Layer 10 of a small transformer language model trained on English Wikipedia (14 layers, counted from 0, width 96).
A neuron adds its activation times its output weights to the MLP's output. To switch it off is to set its activation to zero at one token and run the rest of the model.
A neuron's activation on a vector x is SiLU(gate . x) times (in . x), where the dot is the dot product.

Input weights of the MLP neurons that the questions are about. A number n stands for n times 0.0062.
n5 gate: 0 -16 19 -24 12 -9 -14 28 -4 2 2 31 -1 29 3 25 22 38 15 1 47 52 4 -9 12 -21 -22 6 -3 -4 -13 7 10 31 -52 -17 -15 3 66 14 -7 44 -19 12 -15 -16 -56 -25 24 -7 -1 23 -21 -17 49 52 -35 -15 25 -24 25 -19 12 11 -17 -21 1 -31 6 -13 29 1 -16 -7 -2 -9 24 -18 5 49 29 -14 -10 31 -13 -24 -27 29 -45 -4 -15 -9 25 -10 -40 -44
n102 gate: -14 -9 -23 -32 23 -22 -48 26 26 -39 8 51 -4 23 -11 8 -14 48 -36 4 5 -7 27 -6 -22 43 -43 -9 3 -14 -6 5 -3 18 -24 -27 20 -21 -8 12 25 21 10 52 7 11 -2 -33 -29 -13 -51 2 -2 -2 -27 -6 -8 27 -22 -23 15 -36 -5 23 -24 10 22 -19 4 18 24 3 -27 16 0 -2 -8 4 -11 43 -9 -2 27 1 -11 2 -7 21 -29 -30 -15 40 -3 -8 10 -23
n150 gate: -14 -51 -21 26 32 -12 7 0 18 5 42 9 -21 18 -42 19 -32 -4 -38 9 -23 -1 -3 -27 -21 13 -23 18 12 -51 0 17 9 -39 -41 -22 -11 33 -6 30 -16 -27 4 11 -12 -6 -54 8 -49 -11 -32 4 -14 -3 13 -17 7 6 23 -6 10 -6 0 5 -22 -31 -9 -9 -9 -4 -47 8 52 12 -8 -10 -7 11 15 55 17 8 -32 -13 4 28 -13 34 -21 -37 6 -31 -12 -11 -21 44
n198 gate: 17 26 -70 15 -16 6 5 13 3 -23 7 18 38 4 -68 -47 41 13 3 4 4 17 22 7 -1 -29 4 25 14 8 -4 44 -25 0 28 -23 9 35 33 29 10 30 -14 -76 11 -4 4 -5 1 11 2 -9 -6 -7 -3 11 31 17 -9 4 10 20 -22 7 14 42 -17 4 -13 16 22 -1 30 -28 24 -32 -3 -13 39 -11 -8 19 -33 23 -2 6 -11 -28 25 -4 14 -4 27 2 -43 1
n241 gate: -34 5 42 12 -8 22 -35 3 35 -14 24 -8 22 14 11 2 52 16 -21 -4 -26 -24 -2 -5 22 -49 -6 -18 -10 -14 -7 -8 3 58 -16 -32 17 31 50 34 34 11 4 9 -38 31 -6 5 -55 24 -22 12 7 -14 27 -25 -10 -20 -38 10 37 15 25 -19 39 52 3 -47 -12 -3 13 -29 -18 -4 -7 30 34 -20 -1 -12 18 40 -41 27 13 5 -60 -27 -43 25 9 5 27 9 -31 -25
n5 in: 12 -10 24 22 -19 -47 33 11 59 -9 -1 17 6 8 -23 11 1 -6 27 28 41 12 5 14 -26 -10 3 -29 -32 -2 3 3 -15 -33 -27 3 15 5 25 -17 -24 -24 -17 25 20 50 -40 8 6 54 1 8 -2 1 -32 -7 20 7 -5 17 -35 48 -20 15 -2 9 -18 3 14 -17 10 47 10 -19 25 30 -23 5 1 41 4 21 -8 -24 -25 23 -25 4 37 -13 19 -21 8 29 -19 32
n102 in: 25 17 5 -32 24 -21 35 30 57 1 26 14 -9 -9 -8 -5 30 -8 53 -12 23 -24 21 -1 2 -10 -15 5 -7 24 -23 36 48 18 -23 -3 -14 9 8 -18 7 -3 6 -15 9 45 -1 -17 33 0 -43 12 -17 20 20 -33 -3 -6 1 -6 -27 -11 33 9 -28 -24 -21 15 19 11 19 -1 13 7 -30 -36 12 32 7 23 -12 2 -6 17 5 0 -28 -10 -53 6 6 -21 -4 4 9 -24
n150 in: 24 10 46 14 -41 -1 3 12 -12 11 -10 25 -47 -3 -29 -12 2 -15 -4 41 -33 -11 -2 -63 -12 -15 27 15 -7 -19 1 -5 4 -8 18 -37 -28 28 -10 -6 18 -24 -1 -27 -27 -23 39 -18 31 21 4 6 -7 34 24 -35 1 -9 -23 -1 28 -31 -13 -25 21 -34 -25 -4 47 6 -11 -24 31 26 14 -31 8 12 -13 20 -7 -28 -46 -27 -13 38 -23 25 10 4 14 -6 -8 -19 27 28
n198 in: -17 -10 -39 -27 28 14 20 19 -15 12 14 39 14 3 -41 -12 50 -23 5 -13 15 -11 4 -6 -5 95 18 -11 3 7 3 23 -45 -1 4 9 -3 19 13 -18 -5 15 -7 -17 29 23 13 9 -11 44 18 -6 23 -13 6 -21 36 -10 11 -20 8 -8 19 -9 22 -8 16 43 -18 14 -23 -10 1 -5 5 8 -10 -23 21 -21 -22 -35 -27 28 2 57 18 18 -1 4 -14 -24 0 -33 2 20
n241 in: -13 -69 -1 -36 -13 38 -31 -17 -13 -26 22 -8 -1 32 -1 -50 5 -13 -67 19 -20 -6 5 0 24 3 2 -6 8 45 43 1 -25 -7 -42 -18 1 24 6 -14 14 15 2 23 4 -10 -47 -4 -24 15 -25 18 30 -12 3 -18 27 13 13 18 -23 -21 20 -12 12 4 -19 -10 -26 -11 6 15 -8 24 -2 -5 6 -10 27 5 -35 -47 11 -1 12 -18 3 -8 24 -37 -54 7 12 -46 10 43

Output weights of the MLP neurons that the questions are about. A number n stands for n times 0.004.
n5: 35 49 4 -68 26 47 -2 23 7 -12 -25 15 -14 13 -6 -16 -30 5 -36 -6 -47 11 -41 19 -15 31 23 -47 -12 -29 13 18 -35 14 51 -1 -39 41 35 39 9 -17 1 -8 -95 -54 22 45 -24 -38 -35 59 37 -3 -72 -8 22 -18 13 56 16 60 -42 14 -63 25 -13 -12 -46 19 -31 33 -3 -50 -11 54 -29 -14 7 -86 23 -21 -42 1 15 32 10 18 56 7 4 26 23 16 -45 18
n102: -37 -16 -33 31 -36 -39 36 4 45 -2 -35 19 5 -18 46 15 7 37 54 -4 -2 -25 -12 -39 -8 22 44 -37 -3 89 9 -35 62 33 30 49 17 72 -39 10 -24 72 -1 -29 61 8 -4 27 29 -25 -56 -2 -15 2 -4 22 9 1 -22 -54 59 -25 9 -4 -15 43 16 -24 -15 -29 -10 17 -5 -33 8 -2 -9 -8 -4 1 -1 -15 -39 -30 57 4 50 -44 31 -5 16 -51 7 -5 -6 -11
n150: -13 16 -25 -6 -62 4 13 -4 18 -17 27 36 -73 -27 13 -6 -54 12 34 24 44 39 -60 -16 17 -16 88 0 -5 51 -1 7 -53 -33 35 -33 -33 -3 -22 8 -46 -65 52 3 29 -35 -28 -22 -41 17 -79 -4 -30 32 17 -31 -2 -24 18 36 -3 -10 -7 27 -1 -23 -22 1 6 39 -57 9 -45 1 -2 -44 13 17 14 3 -33 -39 6 0 55 12 25 -24 61 51 -13 43 -29 -26 43 15
n198: -17 12 25 -35 17 62 -12 17 -74 0 23 -3 -19 -21 55 19 -19 8 19 -31 -22 -22 -70 -28 -7 8 -25 1 37 45 22 -23 -25 44 2 49 28 -38 -20 3 8 39 -21 50 -17 -39 -10 51 30 10 32 6 14 -19 14 -6 3 -52 45 -10 35 -32 -41 38 -23 -69 -61 -26 5 -11 4 4 -7 3 -20 28 10 -47 -14 -31 18 20 -17 20 2 -16 -45 2 24 51 -71 -31 -27 10 36 20
n241: 12 -21 -3 28 16 8 5 36 8 25 -41 -57 -35 -34 -26 84 -13 -4 5 -41 -24 -16 45 -1 2 -88 39 -19 -23 -74 26 -10 28 -22 -69 34 -14 14 43 -12 -4 -3 55 -35 37 27 -56 -28 23 -6 -75 8 -12 11 18 -59 27 -43 -25 24 -4 -9 -10 -6 -5 11 0 -26 -29 -16 23 -9 24 -37 37 15 37 42 41 -81 45 -26 -11 34 28 -38 -1 -29 -36 -9 -37 47 19 46 55 14

Each question names a token from some text and the token that comes next. It shows the vector x that enters the MLP there. A number n stands for n times 0.049.

Then comes g, the gradient of the next token's log-probability with respect to the MLP's output, scaled to length 1. A neuron's effect is roughly proportional to its activation times (output weights . g). A number n stands for n times 0.0048.

"ing", then "les"
x: -19 -23 -7 18 4 27 -10 29 -3 -3 -33 7 -16 -12 8 10 4 8 -34 40 -10 22 -8 -17 31 7 -55 32 3 17 -32 -56 -24 -24 20 -1 21 26 -14 -38 -10 18 11 10 24 -10 25 -27 -10 -14 5 12 -8 -7 7 33 -10 12 15 -10 -38 18 -1 -2 4 -7 46 -38 15 -1 5 -13 17 -14 -35 47 -46 -22 -3 6 -8 26 21 1 32 2 -14 5 -16 -7 22 -20 -29 39 3 6
g: -9 -25 13 -5 31 -26 -27 14 2 -3 -6 -1 4 7 -7 21 -5 -20 -7 -13 -21 0 11 26 -5 6 -19 19 15 0 -35 -3 -47 -11 -11 -47 -31 24 10 -3 27 34 40 20 -12 10 -22 0 -22 6 31 -28 -18 34 1 -41 -34 36 5 38 -7 25 5 8 -11 10 -2 2 12 10 -21 -50 13 28 -9 -9 39 -7 -6 -9 4 -33 29 -3 2 -35 -32 0 -40 -2 -15 29 21 -15 -19 -8
Switching off which neuron hurts the next token most? n102

"G", then " En"
x: 3 21 -49 -14 1 3 -23 0 19 -16 8 -4 -14 1 18 -22 -13 11 8 -34 55 14 -7 -10 42 19 13 -15 1 4 16 -34 -23 -48 -11 -44 5 -15 -37 -25 32 -6 -21 -7 34 -3 20 -13 -25 -14 -40 10 23 14 -11 -6 -20 -24 14 -22 -22 -8 -12 28 33 13 13 9 27 15 -12 7 -43 24 -11 -2 -46 9 14 -15 -42 10 4 37 32 -37 -20 -11 0 -22 -12 -22 -14 -9 -9 -16
g: 6 -17 28 -1 -19 15 37 -24 -7 -22 7 13 16 -10 -32 -27 -9 -5 7 -11 12 14 -27 -9 -38 -9 30 0 16 -13 -12 22 22 -63 -12 23 -10 -2 17 6 -9 -1 2 -21 25 14 31 -18 3 -13 -2 -4 1 36 32 21 24 13 12 37 -14 -5 26 -8 -6 32 22 22 -30 -13 -28 -4 -2 -49 -19 -1 -41 7 -22 0 23 60 -17 33 18 13 13 -22 15 9 17 -5 11 25 -2 -26
Switching off which neuron hurts the next token most? n102

"-", then "w"
x: -7 20 -30 31 2 -16 -7 15 14 -5 -23 -14 -11 -23 19 19 -5 16 -7 0 -22 -31 -26 26 10 -21 -7 6 -26 -24 22 -6 12 1 56 -47 14 3 27 2 30 -11 21 -44 5 -41 -20 4 -36 -42 58 -9 -9 -36 -20 34 26 15 -20 15 -3 4 9 15 16 -21 -19 45 -13 23 10 24 -12 -11 21 20 -6 -6 6 -10 -50 -24 47 -34 55 -19 40 -13 13 -14 14 -51 19 -7 1 4
g: 24 -28 38 -6 4 -34 -19 -12 3 -14 9 -29 -27 22 -2 2 23 -13 -33 -8 19 3 -3 -20 15 -22 -16 -18 7 14 45 -12 -20 -28 -25 9 -37 -22 -1 -10 -16 5 29 12 19 13 9 22 3 -31 24 7 -26 -26 3 10 23 -9 34 -4 6 -39 4 -4 34 -26 -1 -27 -9 10 40 -33 3 -21 -32 -9 -1 25 3 -26 -22 -4 -21 17 32 12 -4 19 -26 29 -1 -34 26 -23 -25 44
Which neuron, switched off, raises the next token's probability most? n198

" n", then "um"
x: -1 3 0 9 0 14 -22 -5 -9 15 21 42 6 24 51 26 -2 4 11 -27 35 1 -16 -14 20 -12 -38 -47 -55 -18 -13 -6 -28 -3 -5 -19 -50 -29 -23 -2 -21 -6 -19 7 -13 -13 25 11 6 19 -29 0 3 -2 2 5 -55 -4 -15 -1 -21 21 47 -8 4 8 33 15 -15 0 -23 -29 -12 -31 22 -21 3 29 -7 9 9 8 37 22 3 -6 7 -43 28 -9 4 -77 -9 35 0 -13
g: 2 29 -1 11 -1 -6 -36 23 -16 10 27 -35 -20 1 3 11 -27 44 -4 -5 8 25 10 -2 37 1 20 -10 15 12 7 -6 -18 -1 -9 -20 6 5 -43 22 -15 -22 49 7 -25 13 7 -4 -38 -5 48 -43 -33 -4 -12 4 -15 38 -5 -33 -18 -28 9 0 8 -35 -24 21 -3 11 -2 -22 14 16 -21 7 12 30 6 3 -33 -38 -4 -55 -5 -20 -1 5 13 -25 9 -4 22 -4 -33 -18
Switching off which neuron hurts the next token most? n241

" kn", then "own"
x: 10 -1 7 -23 -32 -16 6 -9 15 18 2 -4 -15 47 53 40 -16 23 -18 30 44 13 3 6 -14 -20 -28 18 -18 -3 -36 -4 16 -6 -7 -25 10 -32 8 -18 12 9 -17 -15 24 -9 17 -25 32 -1 -37 9 -6 14 -5 4 10 -46 -13 5 -25 -29 31 23 -8 -7 45 -15 17 -10 -28 43 -27 2 33 -4 -16 39 -24 -14 11 -33 3 1 -25 17 7 -17 4 5 0 -58 -21 14 -30 -12
g: 35 -21 14 -18 -9 -47 33 20 -11 -17 -34 -16 41 -15 -24 -5 -15 -4 -35 11 2 6 -8 -28 8 21 35 19 21 -25 28 7 -23 45 -28 15 -18 -1 22 10 23 -3 1 9 -15 -24 -47 -30 -17 -53 -13 17 28 12 -1 -9 32 9 14 -37 0 1 -7 -8 -2 -9 -2 -23 -22 33 -2 -7 -1 -21 -10 3 5 2 17 -24 -2 -5 9 26 24 4 -12 8 0 29 -12 -17 24 36 -28 35
Switching off which neuron hurts the next token most? n5

"ional", then "ly"
x: -2 -23 -36 -10 -13 -8 41 -1 -26 40 22 -36 15 27 17 10 -14 -9 -13 -27 25 24 -35 -6 4 9 21 1 -5 4 -25 13 4 -5 -5 27 22 5 -20 7 -14 33 -4 -47 30 15 -16 -8 -40 1 26 -16 -20 10 13 -41 30 20 23 -5 20 2 -35 -51 -14 -45 1 5 14 -19 -28 10 -18 -20 14 -20 -72 -4 -20 -21 -11 -5 1 -21 -22 13 22 -31 -8 -2 9 -31 -18 60 -1 -15
g: 12 -42 12 -13 -6 -48 14 -18 -36 25 12 27 27 10 12 -18 -15 13 7 -1 -24 -55 20 -25 21 23 -6 9 -8 -31 39 -11 0 4 -23 12 11 -15 27 -8 -19 42 34 29 -17 -29 -4 -13 -18 11 21 -14 23 -32 18 -22 45 19 16 35 16 -3 11 20 6 -17 15 -12 -11 -14 14 -7 6 -10 -8 3 12 -20 15 -12 1 17 36 -19 -29 -16 -29 8 -5 14 21 -31 28 -3 -19 -31
Switching off which neuron hurts the next token most? n150

"est", then " of"
x: 12 1 15 -20 -22 7 19 20 -21 -23 -12 17 15 6 4 -11 -7 10 -1 14 42 48 -25 -27 20 15 -16 4 -26 35 8 -31 -12 -13 -11 -1 -16 27 20 12 -14 0 -16 -35 34 -22 -10 -61 24 18 46 16 6 -1 -11 -5 -34 -27 24 12 -11 -2 13 -41 -26 5 13 26 7 -17 -11 27 -13 33 9 -2 -79 15 10 28 -29 12 -9 15 34 -3 9 4 -7 10 33 -22 19 10 -31 15
g: -19 4 4 27 -9 10 -17 -3 -27 -25 -44 12 -9 10 -5 -30 -10 10 -3 -3 -18 -43 -35 15 2 20 14 45 20 -1 -5 3 5 52 -12 27 30 -19 34 -47 7 -27 3 -12 -15 -17 26 -23 18 -6 2 30 -5 9 9 4 -22 7 25 -4 12 -15 54 6 31 -19 -25 -27 21 -32 -30 -4 -4 29 56 7 -18 10 -10 -23 -7 3 7 -26 3 5 -18 -10 -17 -15 12 -2 -14 31 5 19
Switching off which neuron hurts the next token most? n198

" b", then "orn"
x: 30 32 13 -10 -29 -26 -14 17 -4 55 -64 -25 14 2 42 -9 -39 19 8 -8 -1 -26 -16 -10 9 -25 -18 27 -22 25 5 -14 8 -31 -42 -23 -18 -48 24 -6 7 -12 -28 -5 -22 5 -10 -7 28 -23 12 3 -5 2 22 2 1 18 6 14 15 -4 54 1 16 -5 -33 -7 14 8 -11 46 28 46 -1 -12 8 12 -8 -38 -8 -33 24 12 -25 -4 36 -10 1 24 28 -17 -24 -33 -13 -4
g: 16 -12 46 4 15 26 7 5 -9 1 -7 0 -9 14 -19 -14 26 -8 -30 10 -21 30 11 -5 29 1 -66 10 14 -47 15 11 8 45 -32 27 17 6 9 8 -38 22 -37 -8 -43 19 -41 -23 0 16 21 8 23 -20 -2 -9 10 12 1 -26 -17 20 -6 -2 -16 -6 3 -25 -12 8 11 33 12 -14 -22 -6 -2 8 -36 -9 -41 -9 6 5 -14 3 -25 -14 40 28 7 27 -31 2 15 16
Switching off which neuron hurts the next token most? n150

"m", then "on"
x: -26 9 2 6 7 3 -34 15 17 -24 -30 32 -9 9 12 7 23 -12 -5 -3 60 9 6 -46 19 -12 2 -31 6 2 -11 -42 27 -11 -11 -3 18 20 -29 8 19 0 1 30 16 -19 26 14 -25 -2 14 -10 -11 -11 -13 -29 -10 -25 -15 3 -16 -7 -38 -18 13 14 6 -41 38 -27 -13 10 47 11 8 3 -64 -22 -2 8 24 -4 -2 -19 -37 -20 32 12 18 19 39 20 -7 8 33 1
g: -2 3 5 6 -8 -6 13 -11 28 -4 7 -19 -45 17 2 25 11 -18 -30 -1 -12 -21 1 -14 34 -11 5 -7 -1 -19 -17 2 -69 -50 15 -12 1 -27 40 46 25 12 2 -11 -4 19 7 -28 -7 23 -4 13 12 11 4 -7 36 -7 18 7 -31 6 10 -12 30 3 14 2 28 28 13 7 25 -9 -15 -16 -20 19 37 -9 -28 -7 7 13 3 4 -9 31 -40 -45 -19 55 14 -17 8 28
Switching off which neuron hurts the next token most? n102

"av", then "id"
x: -73 -21 -8 -21 -12 27 4 -16 -15 -4 24 -30 36 19 12 24 31 -23 59 21 0 -36 6 -27 33 -24 13 -20 -15 10 -31 -11 -19 -14 -12 -20 24 20 32 -5 18 -40 -8 -10 -16 -12 2 -18 -13 -13 -31 -5 5 -11 20 4 17 12 -23 -26 -31 8 -11 -36 8 0 16 10 9 2 19 44 -10 -25 15 -18 -62 9 -24 -25 21 -17 -4 6 -15 -31 -34 -3 -14 -18 -7 -3 -62 -17 14 21
g: 4 -25 37 14 -9 -43 -5 23 -10 1 7 2 42 36 7 20 10 -14 -40 -24 14 -11 -19 5 32 -4 -17 -31 -15 7 -29 7 -6 6 7 -11 -27 17 -7 16 -18 -37 21 -33 -12 12 -39 -8 11 -10 -16 -56 -28 -36 3 -43 -1 -2 4 13 -14 -10 11 2 -5 20 -10 0 -34 -10 29 7 8 -14 -18 12 47 -12 -19 -46 22 -37 22 27 -16 -23 2 -13 12 -5 8 -30 11 5 -1 -12
Switching off which neuron hurts the next token most? n241